Layer 2 of a small transformer language model trained on English Wikipedia (10 layers, counted from 0, width 96).
A neuron's activation on a vector x is GELU(weights . x), where the dot is the dot product.

Input weights of the MLP neurons that the questions are about. A number n stands for (n - 128) times 0.0037.
n2: 123, 156, 112, 172, 141, 138, 130, 107, 115, 136, 132, 110, 100, 132, 161, 147, 110, 133, 123, 178, 190, 151, 88, 115, 96, 145, 122, 137, 120, 162, 158, 107, 129, 87, 111, 128, 99, 95, 128, 147, 126, 133, 115, 146, 103, 168, 123, 99, 131, 84, 126, 95, 125, 99, 135, 85, 90, 134, 172, 161, 149, 180, 120, 124, 153, 142, 141, 133, 135, 134, 141, 118, 155, 113, 131, 116, 143, 141, 123, 113, 134, 105, 126, 116, 148, 132, 135, 74, 108, 129, 94, 115, 105, 134, 124, 100
n14: 96, 106, 194, 142, 190, 129, 91, 153, 105, 114, 148, 198, 130, 104, 157, 142, 168, 98, 159, 122, 143, 102, 173, 72, 68, 160, 98, 149, 156, 148, 122, 93, 115, 72, 106, 145, 117, 102, 69, 169, 157, 97, 192, 75, 128, 112, 129, 66, 98, 156, 97, 173, 103, 168, 99, 181, 156, 202, 127, 158, 74, 93, 101, 109, 116, 136, 119, 148, 165, 111, 132, 119, 151, 85, 159, 150, 63, 77, 159, 106, 154, 104, 136, 151, 165, 117, 112, 129, 148, 104, 105, 115, 140, 161, 178, 83
n49: 105, 99, 108, 141, 116, 57, 98, 164, 167, 111, 67, 157, 115, 123, 100, 96, 160, 139, 117, 153, 72, 132, 127, 150, 166, 167, 123, 123, 105, 132, 55, 135, 105, 115, 166, 107, 108, 117, 171, 63, 167, 156, 103, 164, 116, 142, 166, 83, 128, 155, 179, 113, 152, 125, 167, 122, 90, 128, 192, 166, 132, 95, 117, 177, 130, 162, 111, 109, 121, 142, 166, 151, 129, 102, 134, 146, 141, 131, 148, 145, 190, 100, 116, 148, 111, 77, 121, 154, 112, 94, 158, 105, 119, 159, 109, 154
n52: 124, 109, 99, 155, 136, 127, 121, 174, 111, 116, 132, 120, 106, 147, 114, 120, 140, 133, 146, 140, 79, 106, 84, 110, 103, 149, 91, 113, 107, 164, 116, 107, 136, 115, 92, 149, 85, 120, 147, 95, 122, 106, 125, 140, 136, 180, 165, 109, 151, 121, 120, 180, 128, 112, 98, 90, 157, 123, 127, 144, 165, 126, 105, 169, 141, 138, 174, 127, 134, 132, 99, 152, 177, 125, 140, 130, 125, 140, 133, 124, 87, 125, 134, 120, 161, 112, 150, 144, 134, 131, 125, 92, 121, 136, 155, 101
n77: 114, 113, 78, 145, 124, 137, 110, 103, 122, 143, 133, 163, 125, 164, 66, 151, 112, 144, 142, 123, 143, 115, 107, 132, 86, 152, 157, 95, 70, 81, 183, 36, 99, 108, 119, 116, 87, 126, 89, 193, 161, 144, 147, 131, 97, 98, 195, 47, 105, 134, 127, 148, 136, 103, 145, 182, 136, 183, 158, 131, 145, 124, 54, 190, 127, 127, 160, 188, 157, 87, 151, 141, 164, 144, 164, 145, 154, 167, 163, 55, 196, 65, 140, 106, 126, 161, 101, 96, 118, 154, 122, 158, 135, 130, 147, 139
n90: 142, 105, 99, 90, 134, 114, 143, 133, 85, 209, 144, 159, 132, 122, 158, 116, 132, 117, 157, 124, 88, 151, 127, 133, 175, 201, 45, 129, 111, 173, 144, 76, 108, 108, 86, 140, 114, 125, 125, 144, 140, 129, 122, 152, 122, 141, 145, 151, 130, 170, 124, 154, 139, 112, 123, 119, 144, 130, 134, 148, 112, 57, 145, 153, 115, 106, 134, 130, 96, 142, 113, 134, 122, 104, 134, 150, 137, 100, 113, 117, 157, 120, 102, 133, 161, 106, 100, 97, 143, 98, 141, 96, 161, 96, 125, 80
n103: 104, 171, 102, 136, 117, 54, 135, 141, 162, 130, 113, 152, 118, 81, 113, 124, 141, 155, 112, 194, 144, 139, 147, 127, 109, 182, 159, 112, 147, 116, 154, 103, 149, 90, 94, 130, 130, 127, 135, 95, 121, 133, 135, 122, 140, 136, 108, 114, 128, 102, 99, 144, 122, 108, 155, 122, 121, 151, 101, 152, 137, 167, 158, 82, 75, 150, 115, 109, 62, 177, 165, 140, 162, 106, 122, 93, 99, 147, 79, 170, 128, 100, 128, 124, 117, 159, 111, 133, 158, 135, 148, 98, 95, 118, 136, 122
n110: 100, 144, 180, 62, 123, 109, 143, 130, 122, 134, 102, 155, 155, 105, 75, 135, 130, 134, 127, 179, 158, 133, 100, 99, 100, 157, 105, 102, 130, 150, 144, 70, 105, 91, 130, 138, 107, 141, 145, 80, 131, 117, 101, 152, 166, 129, 144, 75, 104, 134, 167, 172, 94, 115, 140, 152, 126, 149, 152, 102, 94, 163, 121, 92, 122, 103, 114, 111, 110, 135, 147, 162, 189, 109, 179, 114, 99, 112, 164, 126, 151, 113, 138, 151, 118, 109, 113, 135, 113, 155, 93, 164, 111, 124, 131, 139
n113: 119, 121, 118, 158, 99, 144, 141, 146, 79, 142, 95, 66, 147, 158, 152, 132, 161, 149, 107, 158, 199, 85, 94, 132, 144, 152, 143, 127, 109, 154, 121, 149, 114, 103, 36, 96, 86, 107, 116, 108, 132, 161, 153, 204, 126, 175, 115, 131, 79, 80, 220, 148, 95, 124, 124, 132, 127, 123, 172, 143, 149, 96, 168, 131, 202, 155, 201, 144, 112, 121, 158, 131, 140, 83, 83, 144, 116, 102, 139, 174, 103, 119, 124, 137, 198, 117, 109, 128, 96, 101, 120, 98, 129, 146, 99, 109
n130: 124, 87, 139, 166, 160, 149, 151, 139, 145, 106, 125, 179, 122, 106, 140, 131, 154, 146, 147, 149, 130, 125, 140, 109, 95, 116, 116, 89, 150, 178, 181, 118, 133, 121, 109, 57, 128, 115, 123, 122, 118, 78, 98, 145, 131, 146, 112, 115, 126, 98, 138, 165, 67, 165, 153, 121, 102, 94, 137, 133, 164, 120, 150, 136, 132, 155, 103, 123, 89, 151, 127, 85, 127, 126, 131, 106, 158, 122, 92, 126, 159, 79, 106, 178, 165, 184, 157, 100, 123, 175, 77, 126, 143, 114, 148, 110
n148: 141, 94, 86, 130, 140, 167, 175, 135, 86, 96, 149, 133, 159, 114, 100, 154, 160, 147, 112, 163, 162, 128, 111, 95, 128, 150, 120, 114, 155, 8, 116, 142, 96, 184, 84, 103, 146, 100, 158, 121, 111, 142, 121, 153, 133, 157, 136, 138, 114, 102, 161, 169, 152, 102, 98, 139, 90, 146, 110, 159, 117, 153, 152, 127, 134, 98, 123, 113, 55, 143, 158, 115, 175, 90, 160, 121, 123, 121, 114, 139, 128, 151, 92, 149, 79, 128, 93, 165, 96, 141, 85, 97, 127, 140, 160, 90
n186: 126, 165, 127, 87, 110, 122, 201, 147, 121, 97, 160, 112, 150, 70, 143, 167, 154, 174, 102, 121, 46, 88, 120, 107, 116, 141, 153, 161, 117, 105, 152, 80, 99, 163, 173, 139, 93, 111, 114, 105, 124, 116, 127, 181, 74, 170, 119, 87, 118, 105, 92, 147, 133, 86, 162, 113, 93, 161, 130, 154, 114, 133, 100, 86, 101, 179, 172, 150, 116, 174, 107, 78, 108, 107, 191, 140, 110, 80, 150, 130, 200, 120, 115, 171, 127, 154, 71, 144, 121, 126, 128, 151, 156, 86, 143, 48
n189: 91, 97, 118, 106, 106, 100, 169, 99, 108, 113, 146, 117, 109, 136, 160, 163, 114, 182, 73, 121, 95, 122, 89, 159, 100, 129, 146, 128, 177, 115, 168, 134, 161, 135, 131, 121, 118, 127, 108, 157, 119, 157, 135, 170, 144, 144, 159, 90, 108, 169, 119, 120, 49, 149, 96, 146, 65, 167, 114, 129, 134, 118, 97, 132, 117, 159, 121, 96, 107, 123, 133, 162, 132, 127, 125, 171, 86, 118, 158, 120, 109, 139, 163, 166, 192, 79, 119, 125, 141, 143, 75, 168, 169, 158, 96, 150
n192: 88, 175, 166, 114, 126, 97, 212, 146, 86, 142, 92, 135, 110, 117, 122, 97, 164, 148, 140, 145, 139, 117, 87, 157, 132, 114, 153, 70, 183, 157, 150, 94, 128, 163, 91, 123, 84, 124, 112, 144, 108, 110, 92, 149, 125, 203, 110, 126, 125, 165, 122, 112, 115, 121, 114, 95, 127, 101, 130, 162, 147, 93, 134, 104, 132, 162, 162, 160, 132, 128, 115, 129, 119, 122, 192, 133, 85, 97, 159, 119, 145, 120, 80, 128, 114, 172, 147, 129, 136, 156, 104, 175, 112, 129, 106, 107
n206: 121, 154, 110, 120, 96, 146, 137, 133, 118, 123, 126, 178, 141, 114, 97, 104, 167, 165, 106, 170, 183, 130, 141, 130, 77, 95, 119, 88, 123, 140, 118, 137, 114, 110, 95, 121, 94, 106, 121, 147, 128, 155, 156, 177, 96, 158, 118, 125, 118, 153, 145, 142, 48, 104, 69, 105, 117, 149, 118, 134, 111, 73, 216, 149, 149, 132, 142, 184, 137, 90, 119, 187, 157, 68, 113, 114, 143, 89, 142, 125, 202, 102, 97, 113, 97, 182, 137, 165, 124, 126, 120, 102, 114, 111, 126, 121
n240: 132, 124, 158, 212, 159, 123, 158, 113, 124, 137, 122, 184, 124, 79, 108, 135, 143, 147, 117, 139, 127, 112, 179, 140, 116, 140, 50, 123, 111, 171, 128, 102, 135, 108, 123, 138, 132, 114, 153, 133, 145, 115, 130, 99, 120, 129, 138, 100, 116, 124, 120, 121, 128, 157, 139, 103, 108, 160, 210, 125, 76, 129, 87, 104, 72, 123, 130, 123, 135, 158, 111, 128, 138, 132, 163, 141, 120, 87, 163, 114, 164, 163, 164, 119, 139, 142, 106, 102, 150, 120, 141, 145, 120, 77, 91, 130
n242: 77, 101, 110, 100, 119, 134, 167, 160, 159, 115, 117, 158, 113, 81, 167, 144, 152, 123, 126, 143, 93, 110, 105, 114, 151, 156, 113, 91, 144, 141, 119, 120, 117, 138, 174, 110, 116, 136, 56, 122, 129, 161, 117, 126, 109, 158, 188, 119, 138, 153, 134, 146, 104, 103, 135, 167, 90, 138, 155, 104, 126, 129, 129, 148, 101, 90, 104, 123, 129, 116, 131, 139, 136, 104, 118, 136, 125, 150, 151, 105, 132, 110, 162, 123, 141, 79, 186, 131, 123, 143, 121, 137, 136, 115, 144, 125
n259: 84, 102, 117, 155, 137, 134, 135, 123, 102, 107, 144, 113, 116, 127, 189, 132, 104, 118, 119, 153, 113, 104, 116, 129, 114, 167, 124, 114, 142, 155, 128, 99, 158, 90, 121, 186, 126, 91, 163, 122, 120, 188, 137, 118, 142, 161, 144, 142, 140, 129, 120, 161, 134, 92, 162, 123, 165, 162, 139, 146, 84, 115, 82, 104, 159, 111, 168, 133, 119, 164, 106, 93, 145, 102, 155, 117, 111, 69, 171, 155, 136, 165, 131, 139, 136, 134, 127, 103, 150, 118, 114, 133, 166, 114, 151, 107
n260: 118, 113, 85, 120, 101, 125, 124, 143, 134, 124, 126, 144, 80, 115, 116, 138, 139, 179, 152, 109, 25, 78, 135, 87, 119, 144, 74, 120, 114, 121, 176, 105, 74, 127, 146, 128, 127, 158, 171, 124, 175, 117, 106, 111, 139, 128, 193, 123, 121, 107, 147, 129, 138, 121, 112, 111, 158, 146, 177, 150, 136, 114, 123, 121, 191, 110, 67, 193, 165, 163, 102, 118, 117, 138, 103, 135, 138, 98, 133, 177, 154, 137, 180, 134, 195, 108, 154, 113, 142, 148, 140, 109, 165, 89, 89, 125
n266: 108, 134, 137, 157, 111, 156, 153, 102, 127, 126, 97, 183, 161, 109, 169, 132, 166, 114, 150, 136, 132, 139, 123, 101, 96, 137, 126, 94, 102, 129, 115, 138, 90, 108, 165, 126, 136, 133, 71, 119, 132, 131, 101, 162, 96, 173, 156, 90, 72, 139, 156, 88, 98, 121, 169, 116, 148, 120, 124, 89, 125, 73, 101, 131, 68, 125, 135, 95, 133, 125, 115, 140, 136, 177, 109, 147, 136, 108, 101, 144, 132, 127, 152, 175, 178, 177, 92, 124, 137, 151, 130, 159, 98, 109, 121, 97
n299: 99, 102, 161, 54, 100, 118, 144, 130, 111, 125, 181, 128, 119, 161, 117, 173, 148, 153, 156, 115, 117, 142, 133, 91, 120, 122, 140, 129, 147, 147, 146, 97, 139, 107, 119, 116, 117, 122, 134, 162, 135, 148, 81, 121, 112, 158, 133, 128, 128, 120, 128, 158, 146, 121, 91, 135, 155, 81, 135, 137, 161, 130, 139, 137, 136, 182, 117, 135, 129, 110, 114, 137, 127, 142, 119, 116, 115, 160, 107, 152, 120, 95, 109, 133, 117, 142, 124, 141, 129, 172, 64, 113, 114, 153, 115, 106
n330: 106, 100, 115, 155, 144, 119, 114, 176, 120, 91, 70, 99, 131, 86, 122, 143, 132, 166, 129, 141, 119, 97, 156, 105, 116, 134, 160, 117, 109, 133, 61, 125, 126, 101, 92, 137, 128, 144, 102, 142, 129, 100, 69, 124, 148, 102, 127, 131, 138, 138, 123, 159, 112, 125, 105, 148, 149, 133, 163, 123, 83, 138, 139, 137, 117, 132, 131, 127, 140, 116, 133, 152, 98, 157, 137, 165, 130, 133, 120, 94, 126, 122, 165, 162, 163, 124, 147, 124, 110, 135, 99, 106, 173, 133, 112, 117
n343: 111, 145, 108, 92, 136, 130, 144, 140, 82, 91, 117, 118, 194, 118, 146, 168, 132, 149, 102, 138, 140, 118, 128, 79, 173, 167, 123, 102, 119, 112, 185, 129, 80, 141, 127, 102, 123, 106, 117, 170, 151, 95, 122, 147, 148, 93, 182, 142, 126, 139, 131, 124, 101, 83, 135, 141, 95, 121, 133, 103, 150, 126, 137, 116, 120, 131, 109, 195, 138, 164, 115, 123, 136, 145, 148, 140, 148, 114, 117, 159, 133, 119, 166, 107, 113, 170, 155, 143, 169, 136, 111, 113, 138, 111, 108, 90
n346: 146, 104, 97, 147, 144, 105, 151, 147, 109, 172, 125, 135, 100, 158, 115, 147, 100, 160, 133, 109, 131, 132, 126, 155, 122, 129, 135, 114, 151, 111, 85, 123, 106, 96, 141, 114, 90, 120, 130, 144, 141, 135, 67, 142, 141, 166, 135, 126, 128, 138, 115, 135, 121, 125, 133, 117, 141, 148, 149, 116, 122, 146, 110, 158, 135, 159, 119, 127, 104, 135, 132, 79, 119, 89, 124, 115, 113, 103, 129, 111, 150, 133, 150, 100, 165, 114, 154, 136, 111, 149, 120, 139, 161, 122, 129, 119
n348: 169, 64, 109, 94, 143, 89, 162, 133, 147, 121, 78, 137, 151, 154, 137, 162, 112, 165, 116, 113, 142, 122, 119, 154, 169, 129, 126, 139, 150, 160, 120, 77, 109, 173, 101, 109, 66, 134, 163, 114, 133, 130, 125, 176, 213, 102, 175, 103, 78, 113, 130, 181, 115, 151, 121, 101, 132, 148, 180, 139, 110, 120, 91, 124, 123, 106, 149, 165, 130, 126, 135, 85, 137, 169, 180, 103, 94, 126, 139, 121, 58, 110, 157, 155, 79, 117, 103, 103, 142, 138, 96, 56, 136, 114, 144, 105
n349: 96, 152, 117, 99, 144, 143, 99, 198, 107, 137, 143, 172, 153, 109, 146, 138, 160, 149, 137, 181, 115, 90, 100, 191, 128, 163, 137, 65, 130, 143, 194, 67, 122, 97, 66, 196, 88, 88, 105, 110, 125, 171, 104, 123, 92, 108, 129, 100, 140, 114, 136, 193, 78, 102, 166, 155, 131, 150, 53, 127, 66, 134, 79, 99, 115, 148, 112, 122, 103, 171, 110, 134, 137, 99, 194, 138, 113, 187, 160, 73, 192, 92, 166, 150, 143, 202, 31, 106, 128, 132, 129, 125, 161, 76, 118, 148

Each question shows a token from some text and the vector x that enters the MLP there. A number n stands for (n - 128) times 0.06.

", J": 114, 122, 128, 125, 127, 103, 135, 169, 140, 146, 123, 158, 128, 143, 142, 121, 117, 78, 144, 117, 110, 142, 104, 139, 129, 112, 133, 107, 115, 128, 128, 112, 153, 124, 124, 137, 141, 126, 124, 107, 102, 126, 151, 135, 119, 123, 110, 155, 215, 124, 143, 138, 116, 123, 130, 121, 129, 135, 135, 72, 132, 123, 143, 135, 128, 140, 147, 128, 138, 113, 139, 113, 103, 131, 115, 112, 126, 133, 142, 115, 150, 134, 121, 148, 134, 128, 106, 107, 116, 143, 142, 120, 136, 123, 136, 123
Which neuron lights up most? n349

"ond": 136, 123, 118, 128, 121, 130, 139, 115, 134, 128, 150, 132, 102, 130, 132, 108, 136, 133, 126, 145, 111, 154, 127, 140, 102, 108, 141, 126, 129, 122, 125, 153, 128, 121, 130, 122, 126, 169, 128, 108, 104, 116, 136, 152, 120, 130, 106, 136, 195, 99, 109, 119, 106, 153, 136, 127, 144, 117, 139, 51, 160, 145, 121, 117, 124, 149, 121, 113, 132, 105, 121, 104, 135, 132, 106, 124, 129, 151, 117, 137, 140, 123, 134, 126, 146, 132, 129, 140, 135, 136, 129, 117, 124, 135, 129, 142
Which neuron lights up most? n130

" Division": 138, 147, 131, 130, 119, 134, 138, 125, 133, 121, 139, 122, 127, 111, 108, 119, 100, 127, 132, 94, 104, 149, 132, 123, 128, 140, 119, 134, 146, 119, 137, 168, 136, 132, 126, 126, 128, 128, 136, 138, 90, 110, 132, 118, 101, 150, 118, 138, 200, 135, 113, 102, 142, 142, 109, 118, 136, 156, 132, 57, 120, 138, 129, 129, 138, 116, 131, 123, 152, 134, 130, 133, 135, 150, 127, 137, 124, 102, 121, 143, 126, 123, 124, 105, 133, 129, 128, 154, 165, 105, 121, 123, 111, 127, 136, 133
Which neuron lights up most? n240

"et": 133, 112, 133, 109, 133, 125, 121, 149, 128, 120, 128, 109, 137, 151, 124, 125, 123, 130, 127, 132, 119, 150, 120, 118, 104, 142, 137, 110, 132, 121, 132, 155, 125, 138, 137, 126, 148, 155, 130, 136, 111, 98, 146, 137, 128, 121, 147, 123, 199, 121, 138, 136, 145, 136, 115, 135, 130, 152, 131, 63, 108, 166, 118, 109, 133, 100, 127, 96, 146, 155, 94, 134, 124, 135, 131, 141, 130, 130, 112, 160, 113, 130, 140, 118, 119, 121, 130, 132, 127, 134, 110, 117, 103, 114, 137, 122
Which two neurons fire most, strongest first? n343, n110

"P": 145, 103, 151, 136, 100, 144, 125, 108, 124, 112, 136, 117, 131, 145, 127, 107, 115, 123, 129, 114, 118, 129, 113, 126, 131, 145, 127, 137, 120, 130, 144, 161, 118, 106, 120, 138, 143, 142, 127, 129, 115, 134, 128, 128, 132, 125, 93, 150, 192, 107, 142, 115, 124, 151, 125, 111, 142, 114, 127, 50, 164, 133, 105, 136, 115, 124, 126, 103, 105, 137, 129, 111, 123, 145, 117, 118, 136, 139, 129, 136, 140, 115, 111, 136, 150, 132, 128, 159, 136, 137, 119, 141, 149, 129, 140, 131
The most active neuron and its activation: n130, at about 1.1

"\n": 128, 147, 126, 144, 83, 117, 126, 132, 110, 126, 147, 129, 144, 124, 127, 85, 143, 111, 121, 126, 111, 146, 135, 121, 104, 119, 129, 116, 115, 136, 127, 143, 140, 140, 133, 132, 128, 147, 139, 127, 115, 136, 160, 108, 114, 127, 118, 134, 200, 126, 118, 150, 132, 169, 122, 162, 139, 145, 129, 91, 124, 99, 120, 129, 139, 135, 135, 124, 132, 105, 115, 123, 100, 132, 128, 133, 126, 167, 126, 115, 122, 154, 124, 132, 120, 117, 99, 135, 122, 125, 143, 127, 111, 124, 137, 126
Which neuron lights up most? n349

" N": 121, 143, 144, 137, 108, 140, 138, 123, 119, 136, 142, 131, 125, 122, 132, 121, 110, 83, 130, 133, 117, 161, 122, 134, 130, 133, 113, 136, 128, 145, 118, 116, 147, 125, 119, 140, 124, 130, 151, 104, 101, 131, 137, 117, 117, 119, 115, 174, 184, 106, 120, 136, 125, 129, 126, 138, 149, 126, 138, 36, 140, 122, 102, 145, 116, 124, 138, 111, 117, 126, 144, 114, 113, 145, 133, 134, 123, 152, 148, 125, 132, 112, 125, 126, 132, 113, 121, 136, 124, 156, 139, 135, 125, 132, 128, 125
The most active neuron and its activation: n259, at about 0.41

" As": 146, 148, 124, 137, 126, 122, 155, 107, 142, 127, 125, 102, 126, 144, 137, 118, 108, 118, 129, 125, 125, 149, 129, 147, 115, 152, 119, 131, 125, 132, 110, 137, 118, 130, 136, 124, 134, 144, 136, 129, 94, 136, 141, 155, 135, 116, 81, 126, 186, 121, 116, 106, 142, 137, 98, 138, 125, 143, 154, 54, 146, 141, 109, 142, 112, 119, 114, 138, 132, 137, 143, 107, 96, 146, 137, 105, 135, 134, 133, 148, 134, 127, 134, 102, 105, 113, 130, 138, 138, 118, 132, 141, 123, 118, 121, 140
Which neuron lights up most? n346

"it": 133, 125, 142, 121, 120, 148, 112, 95, 124, 124, 127, 121, 148, 152, 121, 112, 132, 133, 134, 134, 132, 121, 134, 121, 105, 99, 125, 149, 98, 145, 116, 149, 133, 134, 138, 115, 126, 139, 127, 121, 115, 123, 140, 141, 112, 124, 103, 114, 189, 101, 118, 107, 140, 149, 141, 118, 121, 138, 130, 60, 140, 177, 116, 124, 111, 118, 120, 116, 125, 152, 116, 136, 143, 147, 128, 132, 130, 169, 144, 153, 121, 116, 142, 111, 102, 134, 122, 145, 126, 140, 122, 121, 129, 144, 122, 121
The most active neuron and its activation: n2, at about 0.27

"olit": 134, 103, 118, 101, 132, 138, 125, 138, 141, 133, 111, 129, 126, 164, 126, 137, 110, 149, 130, 82, 117, 128, 134, 125, 124, 98, 147, 141, 103, 119, 121, 158, 170, 127, 149, 133, 143, 123, 135, 132, 79, 112, 135, 122, 129, 109, 117, 129, 146, 112, 159, 135, 106, 125, 145, 136, 129, 144, 142, 64, 121, 166, 128, 116, 127, 99, 147, 138, 141, 126, 113, 142, 110, 124, 126, 139, 142, 111, 153, 131, 117, 129, 151, 104, 118, 127, 120, 144, 140, 123, 122, 142, 130, 132, 123, 125
Which three neurons fire most, strongest first? n330, n189, n348

"|  |": 127, 122, 132, 104, 109, 135, 124, 124, 114, 146, 143, 132, 131, 150, 135, 83, 131, 113, 121, 141, 116, 135, 116, 136, 109, 133, 146, 120, 107, 122, 124, 155, 128, 122, 143, 137, 109, 149, 152, 114, 96, 153, 143, 122, 130, 119, 115, 126, 210, 98, 98, 118, 125, 135, 131, 128, 144, 112, 120, 89, 148, 109, 122, 120, 119, 139, 136, 101, 127, 132, 130, 126, 130, 117, 129, 130, 135, 140, 153, 143, 123, 140, 132, 154, 125, 139, 141, 149, 136, 139, 118, 105, 107, 143, 122, 124
Which three neurons fire most, strongest first? n52, n299, n259

".": 124, 120, 143, 122, 140, 125, 110, 132, 128, 124, 124, 133, 149, 150, 128, 101, 102, 115, 131, 86, 154, 146, 124, 110, 133, 131, 135, 145, 132, 121, 117, 128, 117, 120, 121, 136, 150, 166, 123, 125, 113, 136, 168, 106, 121, 121, 99, 142, 223, 118, 112, 144, 137, 120, 124, 143, 126, 148, 112, 122, 133, 144, 129, 136, 109, 133, 119, 132, 108, 101, 133, 142, 147, 132, 116, 118, 126, 116, 128, 133, 139, 133, 121, 147, 111, 109, 104, 124, 113, 131, 123, 121, 122, 148, 144, 115
The most active neuron and its activation: n14, at about 1.2

" Second": 138, 125, 136, 132, 123, 155, 139, 109, 128, 121, 133, 127, 104, 124, 135, 123, 128, 134, 134, 98, 110, 153, 117, 141, 134, 86, 116, 146, 150, 134, 129, 145, 133, 129, 143, 115, 131, 124, 139, 127, 89, 142, 137, 122, 98, 143, 130, 132, 210, 120, 110, 106, 107, 152, 119, 136, 117, 136, 124, 73, 120, 117, 127, 153, 135, 110, 125, 118, 156, 131, 119, 121, 104, 131, 107, 150, 146, 118, 126, 133, 137, 122, 124, 98, 136, 119, 136, 147, 153, 127, 126, 146, 134, 121, 133, 133
Which three neurons fire most, strongest first? n189, n242, n346

"ta": 135, 135, 136, 132, 110, 144, 123, 132, 122, 123, 121, 119, 123, 112, 112, 98, 100, 133, 120, 130, 117, 153, 129, 131, 115, 144, 116, 145, 98, 133, 135, 140, 127, 132, 144, 134, 117, 167, 130, 121, 123, 112, 137, 135, 122, 133, 159, 139, 214, 135, 116, 116, 150, 116, 131, 107, 152, 138, 146, 54, 117, 143, 109, 133, 119, 115, 122, 132, 154, 116, 122, 131, 126, 146, 104, 124, 124, 145, 136, 122, 114, 125, 141, 131, 120, 117, 127, 143, 132, 129, 137, 130, 101, 144, 129, 126
The most active neuron and its activation: n52, at about 1

"al": 116, 147, 133, 152, 123, 110, 137, 111, 129, 130, 134, 136, 131, 126, 122, 117, 115, 126, 122, 150, 119, 140, 107, 146, 128, 133, 122, 130, 125, 137, 123, 149, 127, 114, 139, 129, 134, 137, 121, 104, 100, 114, 140, 153, 116, 127, 103, 118, 189, 123, 109, 128, 125, 130, 133, 123, 134, 120, 128, 39, 150, 180, 116, 124, 114, 134, 111, 134, 132, 123, 128, 125, 113, 149, 113, 124, 127, 150, 147, 130, 126, 138, 124, 118, 108, 147, 120, 129, 139, 137, 141, 147, 108, 149, 119, 131
The most active neuron and its activation: n103, at about 1

", ": 116, 119, 105, 126, 140, 111, 125, 104, 128, 149, 137, 137, 142, 125, 123, 131, 80, 141, 134, 76, 131, 136, 109, 135, 146, 77, 124, 128, 120, 123, 116, 128, 150, 140, 127, 138, 157, 129, 129, 119, 129, 123, 155, 125, 116, 130, 111, 137, 227, 126, 110, 135, 113, 126, 131, 139, 118, 126, 125, 108, 144, 111, 119, 114, 124, 136, 142, 130, 114, 109, 129, 136, 127, 145, 141, 127, 142, 142, 121, 131, 111, 122, 135, 131, 127, 132, 130, 93, 130, 143, 141, 156, 140, 114, 144, 132
The most active neuron and its activation: n189, at about 0.27

" returned": 132, 141, 113, 124, 151, 125, 153, 148, 134, 143, 136, 149, 102, 148, 134, 103, 92, 124, 127, 107, 127, 153, 116, 137, 128, 81, 137, 125, 132, 131, 127, 144, 160, 111, 138, 127, 140, 127, 134, 133, 125, 131, 117, 121, 109, 141, 102, 135, 227, 136, 134, 121, 114, 132, 122, 112, 129, 116, 129, 107, 138, 137, 129, 127, 143, 122, 117, 123, 140, 122, 127, 132, 83, 129, 110, 132, 123, 123, 149, 126, 162, 122, 114, 106, 121, 112, 126, 138, 111, 115, 120, 158, 121, 121, 122, 137
The most active neuron and its activation: n346, at about 1.3

" |": 114, 119, 156, 117, 132, 121, 131, 135, 119, 144, 131, 134, 126, 148, 123, 138, 83, 114, 135, 80, 130, 138, 109, 127, 136, 106, 137, 130, 121, 131, 124, 120, 128, 110, 155, 133, 143, 133, 147, 142, 118, 124, 121, 113, 117, 135, 139, 152, 231, 125, 99, 115, 121, 134, 120, 115, 108, 128, 110, 103, 130, 116, 122, 125, 119, 127, 106, 142, 142, 108, 142, 153, 124, 132, 127, 134, 133, 133, 117, 126, 122, 162, 137, 133, 114, 124, 129, 114, 145, 136, 138, 129, 130, 126, 155, 112
Which neuron lights up most? n299

"wan": 124, 133, 115, 141, 89, 143, 114, 120, 128, 121, 145, 125, 124, 120, 114, 107, 96, 123, 113, 124, 125, 163, 154, 133, 119, 131, 134, 125, 118, 132, 119, 139, 118, 135, 141, 103, 122, 142, 137, 116, 113, 113, 128, 133, 106, 111, 126, 138, 209, 121, 146, 122, 139, 135, 133, 121, 135, 132, 135, 50, 126, 139, 148, 148, 127, 129, 111, 131, 143, 126, 147, 122, 109, 141, 119, 110, 142, 139, 152, 118, 140, 124, 125, 127, 139, 123, 130, 132, 124, 127, 155, 136, 106, 129, 127, 145
Which neuron lights up most? n49

"ices": 133, 132, 130, 110, 169, 140, 126, 129, 124, 121, 113, 118, 140, 120, 114, 117, 97, 106, 113, 112, 129, 150, 148, 128, 111, 114, 140, 136, 102, 141, 133, 150, 135, 105, 147, 129, 129, 128, 131, 121, 110, 107, 146, 110, 132, 109, 103, 134, 198, 104, 122, 83, 129, 140, 111, 132, 122, 133, 129, 90, 117, 175, 134, 130, 126, 150, 130, 141, 133, 122, 131, 156, 142, 131, 131, 123, 120, 131, 122, 143, 109, 99, 149, 135, 127, 124, 122, 160, 135, 121, 143, 137, 121, 127, 144, 131
Which two neurons fire most, strongest first? n103, n330

"est": 128, 143, 123, 110, 114, 136, 122, 129, 136, 121, 128, 123, 130, 126, 121, 138, 116, 123, 133, 104, 125, 172, 133, 119, 119, 112, 110, 141, 120, 155, 132, 120, 139, 121, 138, 138, 154, 147, 133, 146, 105, 101, 122, 138, 110, 124, 147, 127, 201, 120, 133, 132, 133, 129, 129, 116, 117, 161, 131, 63, 112, 144, 131, 114, 133, 121, 105, 143, 143, 136, 103, 128, 120, 145, 124, 150, 131, 144, 126, 138, 139, 122, 134, 81, 132, 97, 110, 135, 141, 129, 124, 123, 133, 126, 136, 130
The most active neuron and its activation: n260, at about 1

"hel": 129, 148, 117, 129, 131, 119, 106, 124, 145, 150, 114, 139, 144, 116, 120, 126, 99, 122, 125, 100, 141, 148, 135, 121, 145, 125, 133, 143, 116, 134, 116, 114, 141, 126, 151, 130, 146, 123, 118, 121, 82, 108, 129, 132, 120, 125, 116, 149, 175, 104, 162, 126, 157, 134, 142, 128, 111, 114, 121, 52, 118, 168, 134, 148, 115, 135, 122, 123, 134, 110, 149, 138, 135, 134, 120, 129, 115, 128, 136, 133, 119, 136, 136, 135, 133, 139, 109, 118, 101, 140, 122, 155, 110, 136, 112, 133
Which neuron lights up most? n110

"ie": 120, 145, 134, 149, 143, 117, 123, 121, 135, 149, 121, 133, 117, 114, 117, 108, 100, 121, 134, 125, 118, 171, 129, 134, 113, 132, 118, 159, 129, 141, 116, 124, 142, 130, 139, 130, 144, 142, 112, 118, 121, 101, 130, 137, 97, 119, 104, 125, 195, 129, 124, 132, 140, 126, 157, 104, 144, 119, 139, 62, 119, 152, 120, 129, 122, 128, 131, 126, 166, 141, 138, 133, 102, 116, 104, 119, 109, 168, 133, 127, 129, 123, 117, 123, 111, 131, 129, 140, 125, 127, 145, 142, 125, 131, 114, 128
Which neuron lights up most? n240